Layer 5 of a small transformer language model trained on English Wikipedia (10 layers, counted from 0, width 96).
Take only the direct path to the model's output, skipping the later layers: a vector added to the residual stream pushes a token's score in proportion to its dot product with that token's output vector.

Output vectors of the tokens that the questions are about. A number n stands for (n - 500) times 0.0036.
" times": 603 404 209 597 634 611 497 729 600 286 497 365 401 580 261 487 628 276 432 662 448 502 521 693 634 438 536 427 502 638 447 363 679 595 393 462 515 558 429 534 510 592 589 606 576 542 603 354 527 289 482 559 484 227 421 514 221 454 574 582 494 454 329 635 421 630 538 754 418 639 471 752 352 520 415 714 564 414 457 668 540 347 544 697 494 507 553 442 443 396 301 325 602 427 472 494
"emb": 559 215 498 620 653 466 607 482 351 446 505 482 415 407 545 617 401 630 498 435 355 516 531 678 643 385 668 512 421 515 736 469 592 428 294 343 605 392 372 314 421 532 558 510 764 587 677 389 283 556 549 540 646 447 437 612 454 406 404 521 402 430 523 582 406 728 483 417 488 671 621 394 593 593 686 426 529 481 592 356 450 374 492 283 587 817 357 531 410 406 346 462 549 459 600 580
"lev": 667 483 280 405 635 575 495 535 544 688 455 587 596 480 498 611 443 462 398 491 350 413 658 502 420 636 404 409 551 630 301 589 480 518 607 260 573 450 433 681 443 466 456 375 353 753 408 607 302 530 683 614 543 464 488 615 536 342 672 551 572 458 347 617 473 560 447 316 241 647 584 434 772 323 529 502 421 542 499 294 525 439 533 467 288 739 534 417 467 516 600 439 722 428 343 572
"ity.": 318 480 452 380 461 627 338 823 411 569 489 478 783 502 335 458 667 606 387 469 361 487 413 511 426 473 693 352 511 478 648 582 494 531 652 489 704 387 245 585 198 450 524 434 670 470 558 548 283 652 333 613 455 373 605 573 260 850 365 588 300 494 526 740 609 552 268 547 588 731 399 710 443 467 486 555 546 263 239 538 502 139 453 638 585 563 700 582 584 582 517 709 278 402 572 336
"- • Total: ": 324 387 91 482 276 395 361 610 487 514 357 611 753 450 319 679 689 670 334 753 575 338 652 675 471 370 371 354 445 422 573 572 445 534 314 566 527 578 215 716 442 634 678 672 725 842 516 616 138 691 597 603 247 368 434 448 514 553 542 686 595 378 332 618 567 278 244 548 547 424 815 467 550 534 843 552 644 481 70 477 353 525 705 279 545 488 601 461 327 22 554 641 721 776 277 558
" of the": 390 372 400 296 467 429 508 522 609 451 511 319 455 370 549 392 466 502 555 609 528 521 415 448 416 414 598 496 442 448 552 529 565 605 620 525 371 572 629 579 602 656 592 354 499 485 451 557 549 362 567 430 433 567 373 518 539 502 517 478 443 546 467 465 502 673 725 426 563 372 617 662 530 570 349 502 621 569 462 534 228 480 617 376 358 576 563 547 706 374 653 371 435 475 578 589
"- Phylum": 387 445 404 158 501 604 634 420 420 462 506 477 815 633 227 425 666 439 442 414 213 394 405 666 233 655 654 315 405 978 490 296 532 771 464 360 456 533 263 568 613 442 420 692 649 437 581 534 217 433 688 536 299 463 841 556 675 270 683 639 580 383 379 351 741 520 389 465 393 246 534 501 532 567 867 642 466 400 638 561 549 619 488 819 873 534 440 286 624 159 361 114 441 595 552 596
"ed": 582 532 553 551 384 450 549 530 594 501 416 333 488 616 508 448 279 500 596 477 483 551 405 425 683 387 569 630 599 607 523 569 583 583 401 488 678 450 460 377 313 539 424 474 429 524 534 502 445 291 651 468 469 695 410 506 563 511 519 437 429 568 500 544 629 458 216 314 502 382 438 477 463 504 455 633 578 470 672 582 479 459 577 450 506 475 692 346 450 543 678 467 519 392 451 658
"ost": 497 432 574 381 429 613 408 577 712 429 380 486 473 529 522 571 450 466 367 405 338 392 377 481 513 543 737 470 465 489 363 663 433 526 523 452 543 735 533 294 302 443 280 567 550 572 526 623 349 364 562 445 488 530 773 623 623 553 528 476 603 459 614 547 539 489 354 485 401 514 580 515 331 570 571 406 699 486 572 412 500 517 560 480 562 454 608 386 558 563 393 513 590 626 482 313
"ion of the": 325 516 510 169 513 538 352 735 594 370 565 564 614 260 462 365 456 731 570 569 312 377 419 634 400 304 563 408 717 512 670 430 375 537 651 439 377 511 553 494 604 801 389 385 775 555 501 561 282 429 644 359 383 461 305 503 165 773 529 590 532 462 517 567 490 715 407 322 541 401 413 608 604 619 645 678 559 418 480 584 380 293 654 565 389 717 611 498 403 376 441 506 421 589 585 560
" m (": 599 246 552 585 671 506 297 693 357 417 723 592 581 534 260 482 685 475 465 628 371 417 494 490 597 513 327 520 614 408 373 551 304 511 570 260 460 624 421 614 727 430 624 549 605 490 608 479 333 680 537 482 436 344 542 444 424 270 597 683 464 389 704 699 491 479 288 378 509 441 593 334 578 341 755 790 550 421 467 513 474 401 640 632 705 256 511 360 481 379 404 675 427 501 509 390
" award": 644 604 354 313 450 753 628 391 349 367 496 470 459 502 430 538 511 662 280 443 418 504 393 576 594 448 439 548 409 430 342 545 626 468 554 712 374 516 512 461 612 442 502 346 593 580 522 411 474 506 595 471 429 503 427 743 531 580 460 555 463 468 339 610 534 376 543 583 657 435 490 754 469 545 540 453 526 354 373 524 670 537 425 429 561 537 573 455 289 414 476 455 715 419 706 511
"c": 623 660 460 427 466 404 506 571 467 474 369 370 618 450 590 419 243 561 528 417 453 481 584 644 568 587 698 652 506 449 518 473 672 516 423 410 509 677 528 416 240 460 519 620 479 342 522 571 435 488 602 486 486 381 456 466 565 356 467 486 489 548 506 460 575 506 579 552 437 557 466 387 488 516 629 625 556 484 651 392 339 567 341 479 340 597 394 677 535 511 606 627 392 498 383 500
"ial": 367 417 297 403 347 550 260 497 614 378 472 501 525 399 542 611 621 442 618 289 548 474 348 409 418 365 509 675 586 226 520 402 513 565 693 252 458 469 595 468 705 411 396 517 617 391 689 807 351 493 685 318 399 344 516 509 472 783 669 498 566 543 567 578 463 641 449 579 428 587 454 598 691 498 642 498 304 516 368 778 462 392 629 487 443 532 542 490 578 590 484 430 476 427 406 673
"ins": 508 524 426 481 542 618 690 483 590 484 300 501 399 564 225 554 691 488 366 478 357 610 492 561 633 347 485 617 361 608 423 539 585 621 361 339 508 363 344 536 703 456 451 544 392 557 317 380 402 227 685 633 555 461 736 618 180 552 666 484 445 478 599 369 360 520 439 488 535 521 554 566 610 529 517 508 748 468 494 611 548 427 598 562 559 485 498 353 690 538 361 501 544 557 407 410
"in": 583 565 487 481 382 412 465 358 486 495 475 513 348 626 537 502 562 335 508 453 341 542 574 629 576 363 446 644 453 576 458 595 524 603 497 442 464 492 489 523 410 542 497 651 416 252 346 476 488 175 629 526 531 546 623 622 520 537 590 447 456 547 537 479 517 455 599 466 500 432 335 504 561 654 473 400 698 477 556 506 605 438 593 466 563 619 362 411 574 561 625 446 563 438 346 610
"ual": 495 309 676 440 542 483 464 638 470 540 589 543 375 569 555 593 736 607 419 369 433 332 454 478 462 340 441 425 454 428 471 483 670 639 877 382 444 498 591 651 631 557 419 350 685 487 513 304 320 443 486 384 347 457 548 781 293 638 487 481 649 503 692 633 477 787 227 455 289 389 607 571 670 469 483 503 464 423 454 812 655 478 458 203 428 528 491 588 105 600 487 373 387 681 542 465
"rd": 458 270 207 309 399 381 689 463 599 469 581 537 276 413 707 724 720 484 806 691 344 374 544 620 344 365 440 343 523 287 287 549 514 455 268 280 509 679 304 548 538 449 438 739 410 399 595 237 386 478 628 454 444 568 452 656 578 394 573 560 522 363 594 376 534 549 631 522 484 322 727 587 516 466 477 518 637 459 402 468 640 669 248 717 626 485 686 397 640 481 473 453 669 709 742 473
" Airport": 368 381 478 692 493 627 450 516 364 404 632 505 631 349 547 645 611 622 238 690 401 439 563 652 396 686 513 445 763 566 502 516 383 561 361 433 594 504 372 651 584 410 563 413 555 787 501 354 456 728 639 370 455 368 501 427 167 584 724 544 610 408 191 431 490 486 80 497 386 688 516 542 644 493 529 672 493 423 221 400 650 203 541 424 611 420 780 451 359 434 288 519 652 603 645 543
"oviet": 603 253 457 309 458 571 581 523 597 470 575 427 459 554 471 550 538 571 529 624 521 369 431 251 370 551 421 323 606 462 580 428 600 679 703 569 323 368 247 530 597 527 398 439 830 300 524 207 233 754 572 172 466 289 412 445 350 738 855 577 538 505 472 664 672 644 159 643 404 465 697 401 570 533 671 592 538 327 560 415 531 285 589 609 276 516 796 186 773 438 482 453 803 686 543 424

Each question shows what one neuron of this layer's MLP adds at an activation of 1. A number n stands for (n - 500) times 0.0013.

n95: 532 405 538 347 498 480 422 564 451 375 510 409 471 513 483 453 401 489 557 502 531 605 430 414 580 475 559 504 639 459 412 504 580 662 493 547 548 535 415 512 532 490 514 592 429 403 442 434 569 517 462 558 552 573 520 424 378 568 462 615 460 493 482 500 425 535 511 437 489 564 652 598 492 505 522 594 500 453 553 527 469 772 517 506 465 382 463 444 398 561 242 554 494 518 514 560
Which two tokens does it push up most, strongest first? " times", " m ("

n138: 388 559 504 585 435 486 507 571 581 537 470 592 534 487 611 539 555 480 535 388 473 573 569 507 433 573 581 604 467 439 539 466 620 491 508 592 350 483 458 453 474 476 433 540 485 406 525 490 470 421 568 436 519 571 650 524 468 384 506 398 539 479 449 477 544 538 447 552 527 567 685 461 420 506 507 550 628 500 519 382 527 512 450 537 442 450 391 498 437 545 485 545 457 387 460 523
Which three tokens does it push up most, strongest first? "c", "ost", "in"

n369: 471 642 576 362 496 577 478 374 441 464 450 454 550 461 555 505 508 529 538 494 632 502 569 463 412 556 575 594 543 519 469 492 438 464 524 522 424 538 528 491 320 543 584 547 574 382 449 518 537 566 352 443 341 560 500 506 573 495 383 632 358 526 398 526 575 511 486 447 425 462 520 576 475 525 527 510 400 442 568 526 589 509 500 508 418 533 467 550 635 528 473 463 471 537 508 490
Pushed down most: "ins"

n371: 484 574 553 566 569 622 453 482 557 380 489 406 596 546 506 317 442 477 522 602 558 479 472 556 459 371 502 472 591 573 370 506 494 568 516 480 535 498 523 513 354 565 350 578 411 425 481 462 548 572 526 545 525 492 448 588 430 295 420 564 541 408 423 580 514 569 473 474 421 500 592 555 407 532 571 412 627 515 526 438 483 493 604 551 529 564 482 443 429 504 452 606 476 555 524 565
Pushed down most: "ial"

n55: 529 544 570 531 361 545 525 561 560 414 507 619 535 486 507 586 468 483 480 533 401 524 535 546 439 439 547 572 618 502 444 498 521 622 422 509 506 493 524 543 360 394 547 482 502 540 452 423 466 451 544 442 506 515 617 533 372 439 526 500 453 504 447 493 498 552 462 569 564 602 422 585 441 492 440 534 559 597 408 378 469 488 567 347 478 467 520 543 517 534 549 513 441 447 531 538
Which two tokens does it push up most, strongest first? " Airport", "ity."

n30: 504 545 482 463 550 473 426 413 615 512 469 524 405 520 511 464 367 395 509 579 611 416 544 578 596 573 515 476 468 387 495 372 603 512 587 565 226 579 548 528 448 422 507 577 532 552 495 591 583 301 447 481 604 509 554 602 528 571 446 296 559 617 579 504 535 452 420 453 437 531 498 493 409 540 447 579 477 401 562 464 441 519 519 399 584 463 446 549 366 550 523 534 584 491 572 405
Pushed up most: "ost"

n31: 489 565 449 393 610 519 443 440 507 510 479 385 402 578 535 610 395 447 583 612 511 518 335 483 523 529 452 582 529 429 502 398 400 502 453 513 486 472 450 541 546 404 450 325 471 505 576 434 418 548 491 468 529 483 550 472 498 630 557 441 502 474 589 530 575 402 486 613 554 547 404 592 435 438 497 527 398 511 485 540 559 500 535 507 623 508 480 551 498 511 596 546 535 486 534 468
Pushed up most: "ial"

n193: 483 492 577 511 408 517 528 536 482 516 416 551 451 698 449 432 607 520 643 547 561 422 432 412 408 507 555 452 464 411 496 548 584 448 439 491 491 367 546 469 461 512 404 536 380 621 354 498 467 581 534 606 469 509 463 457 515 353 535 616 412 500 406 576 568 470 443 586 526 598 489 488 643 455 579 603 409 508 539 517 512 673 525 409 476 549 374 479 588 606 504 487 492 405 507 539
Pushed up most: "lev"

n108: 622 392 556 656 415 457 498 496 411 585 532 581 608 466 462 563 565 424 500 502 569 644 561 410 556 448 544 570 367 470 496 606 541 506 610 558 437 485 586 558 453 513 528 427 445 504 498 544 539 481 469 492 388 514 586 441 567 392 601 529 486 442 490 438 496 444 542 508 569 467 530 513 432 529 619 533 458 421 369 440 441 504 377 519 490 508 432 494 530 506 559 464 479 508 443 452
Pushed down most: "ion of the"

n335: 399 457 557 469 446 411 568 438 447 576 517 521 443 407 606 613 533 422 679 536 476 502 691 339 429 540 536 473 521 420 382 518 444 248 533 578 512 527 452 452 575 508 599 489 483 526 521 469 450 528 345 546 595 396 502 442 446 677 609 478 510 383 556 514 461 589 590 563 425 468 527 532 548 357 471 465 385 581 521 537 452 458 550 580 431 574 331 620 606 486 493 584 435 445 567 518
Pushed down most: "- Phylum"

n288: 494 491 523 452 545 480 483 497 506 441 508 443 545 463 577 568 441 544 534 548 543 517 423 495 427 487 511 599 427 428 582 521 479 536 488 469 562 513 528 441 462 531 518 471 537 477 389 552 404 581 476 556 411 475 558 415 461 380 430 583 474 498 497 541 469 555 428 533 439 521 546 572 560 583 376 470 395 552 603 467 539 595 518 554 472 549 546 473 462 404 500 443 581 450 529 560
Pushed up most: "emb"

n2: 464 486 406 578 509 466 533 397 494 521 549 526 432 498 589 478 513 411 456 493 527 486 669 483 542 657 610 625 467 559 525 491 570 622 481 513 531 485 504 502 414 445 401 507 431 455 420 579 384 515 585 518 650 423 558 578 454 568 562 512 463 417 496 422 467 550 767 389 513 348 487 495 546 488 516 394 415 514 482 327 335 543 576 481 535 486 644 502 511 513 533 511 385 432 419 439
Pushed down most: "ual"

n197: 479 461 470 573 480 496 460 345 523 664 498 506 494 478 490 349 478 584 558 450 556 487 443 516 538 508 400 543 461 506 545 402 650 469 509 484 552 488 622 507 406 475 614 478 506 517 645 630 519 520 470 308 545 538 462 477 498 486 524 597 471 547 557 472 601 367 459 385 571 494 488 431 481 506 493 490 500 481 410 494 492 579 496 402 502 404 601 542 622 543 447 478 438 360 552 540
Pushed down most: " times"

n159: 571 495 548 518 479 370 488 671 534 524 491 369 548 376 522 681 472 492 409 479 521 481 585 571 530 430 460 493 410 568 562 535 457 575 349 515 541 597 521 532 482 432 431 535 581 507 434 606 253 469 483 643 784 518 380 476 430 404 655 557 582 443 515 627 422 633 487 391 454 410 465 432 517 516 373 430 636 484 402 647 340 495 546 539 528 455 495 612 536 433 357 382 674 513 402 505
Pushed up most: "- • Total: "

n111: 432 587 496 479 498 530 517 397 496 433 469 507 403 478 484 500 515 411 535 458 445 589 430 570 635 527 531 516 505 566 436 493 401 573 606 472 476 529 479 430 462 371 538 455 495 536 388 453 448 486 475 500 531 482 550 564 533 526 609 542 568 466 613 541 361 588 523 492 402 436 688 540 507 424 556 489 362 514 450 474 448 456 480 536 487 415 514 523 594 545 502 536 518 612 469 465
Which two tokens does it push up most, strongest first? "ins", "ost"

n358: 450 542 453 546 488 492 431 526 496 471 439 495 437 442 440 433 455 549 505 517 477 556 502 491 473 425 576 573 504 491 480 531 418 577 477 538 520 501 527 559 449 474 471 479 494 467 463 444 524 594 405 443 451 415 457 378 539 405 509 579 513 572 534 430 471 510 578 607 517 516 564 585 513 574 449 456 472 503 591 476 493 567 544 597 417 456 543 515 565 461 537 505 494 514 581 527
Pushed down most: "ual"

n366: 574 458 500 396 401 399 432 611 550 508 509 663 554 546 586 619 435 407 514 384 471 445 562 461 488 532 356 421 439 473 427 491 643 500 412 407 510 491 447 419 498 433 488 563 601 431 423 636 563 453 460 470 664 495 553 651 493 517 669 554 530 487 739 414 514 369 442 430 505 566 467 630 469 497 491 525 394 403 557 541 561 426 561 500 408 428 486 564 391 444 520 507 587 666 336 554
Pushed down most: " of the"

n65: 510 494 539 534 473 490 445 465 448 475 450 544 418 498 495 461 510 461 603 430 517 456 434 535 484 454 511 524 446 398 505 490 408 573 590 446 504 563 481 476 463 427 507 531 558 539 373 550 513 513 485 503 472 518 587 419 516 469 483 539 479 496 441 649 453 621 434 459 445 516 594 569 533 509 529 524 493 561 546 450 547 581 578 632 416 464 500 430 500 484 474 450 454 522 543 623
Which two tokens does it push up most, strongest first? "ial", " m ("

n61: 393 348 538 479 637 482 403 430 507 401 484 505 543 468 433 459 510 554 580 544 576 516 518 507 621 445 623 572 410 420 377 451 418 358 377 533 489 597 509 505 537 338 569 530 521 556 581 590 508 592 503 608 688 697 495 445 517 580 447 660 375 400 577 320 313 467 497 479 377 358 478 505 615 558 521 452 521 451 513 713 555 541 486 398 410 589 414 461 415 502 452 636 522 588 587 500
Pushed up most: "emb"

n324: 498 414 402 432 548 447 406 459 459 550 586 372 544 473 507 530 440 519 459 537 516 574 531 435 387 527 444 516 535 482 576 456 557 486 480 578 414 387 528 500 367 471 604 401 491 422 551 542 604 586 390 422 492 567 513 415 537 467 483 448 475 492 468 556 502 476 460 595 451 577 462 488 569 496 490 571 517 495 670 511 479 460 620 459 583 556 534 541 553 641 477 487 464 565 533 469
Pushed down most: "ins"

n93: 466 459 535 519 435 622 498 528 534 617 452 461 423 469 599 478 495 396 495 439 505 472 476 503 472 480 512 467 565 474 505 387 597 514 471 422 393 455 610 503 584 650 520 547 518 472 375 661 538 510 480 441 429 400 609 448 422 519 580 553 543 471 475 573 468 440 466 511 527 549 498 445 461 453 516 476 546 419 532 468 507 593 422 488 505 526 448 510 563 594 545 588 545 460 522 544
Which two tokens does it push up most, strongest first? "ial", "oviet"

n77: 456 526 551 488 502 477 575 536 563 540 584 428 545 556 430 564 534 436 474 502 511 469 631 581 509 498 376 563 559 458 527 535 562 554 506 411 539 541 438 430 503 538 446 472 420 456 416 496 433 471 577 492 441 475 515 457 526 529 496 539 596 486 465 439 478 626 614 472 548 487 557 555 480 506 484 389 531 523 464 525 507 480 384 414 285 557 605 378 421 506 566 361 515 486 518 628
Pushed up most: "lev"

n118: 429 523 588 461 603 470 459 524 557 412 578 379 558 480 557 587 513 566 438 586 460 448 535 436 524 409 623 467 503 525 544 575 506 490 528 464 429 493 577 485 356 443 550 406 466 535 447 525 555 523 383 426 448 455 491 523 520 511 461 567 502 429 475 540 498 514 431 498 532 563 496 611 514 520 413 572 432 399 558 440 422 462 575 554 476 477 498 473 548 496 572 449 464 535 741 453
Pushed up most: "ity."

n49: 554 455 523 358 486 409 538 509 436 443 408 544 507 412 403 485 514 533 560 498 524 560 367 538 431 552 500 674 376 447 476 705 405 569 608 613 293 493 515 606 431 482 500 514 526 537 605 366 704 597 497 592 585 669 610 449 509 399 606 473 631 525 448 542 575 522 346 483 594 539 493 433 469 408 445 447 450 442 489 498 513 502 463 435 608 469 439 558 524 482 539 439 462 386 457 413
Which two tokens does it push up most, strongest first? " award", " m ("

n117: 493 563 544 444 433 519 571 486 560 450 405 386 359 495 523 608 415 363 572 551 498 569 390 581 486 385 543 459 409 628 431 329 584 503 647 519 492 644 369 492 502 487 483 514 522 559 436 578 330 536 548 429 557 498 592 592 617 401 467 528 549 500 325 477 599 434 429 507 680 489 511 500 396 493 591 482 582 405 456 439 592 625 427 511 423 502 443 664 571 539 414 509 396 557 510 493
Pushed up most: "- Phylum"

n343: 448 530 489 429 578 500 462 532 627 496 549 496 445 598 437 375 540 465 470 461 588 543 420 536 587 440 542 385 476 466 582 418 371 474 460 459 498 516 565 457 547 524 567 372 409 522 471 426 561 441 452 543 492 514 502 483 531 441 634 479 595 552 524 525 500 502 638 552 529 463 531 548 513 552 510 527 506 479 502 554 357 534 446 445 488 422 502 430 593 510 446 509 502 456 578 590
Which two tokens does it push up most, strongest first? " of the", " times"

n181: 429 417 422 735 575 376 403 359 585 581 359 678 659 332 431 268 574 642 454 475 513 560 585 332 435 654 455 420 456 450 533 468 374 545 624 535 500 537 643 485 490 344 677 286 397 530 530 514 605 551 420 543 424 533 516 392 457 426 497 541 457 555 569 317 406 424 436 517 489 503 572 532 587 497 381 557 435 550 568 574 597 552 512 497 538 424 463 565 630 465 467 506 497 598 650 546
Which three tokens does it push up most, strongest first? " Airport", " m (", " of the"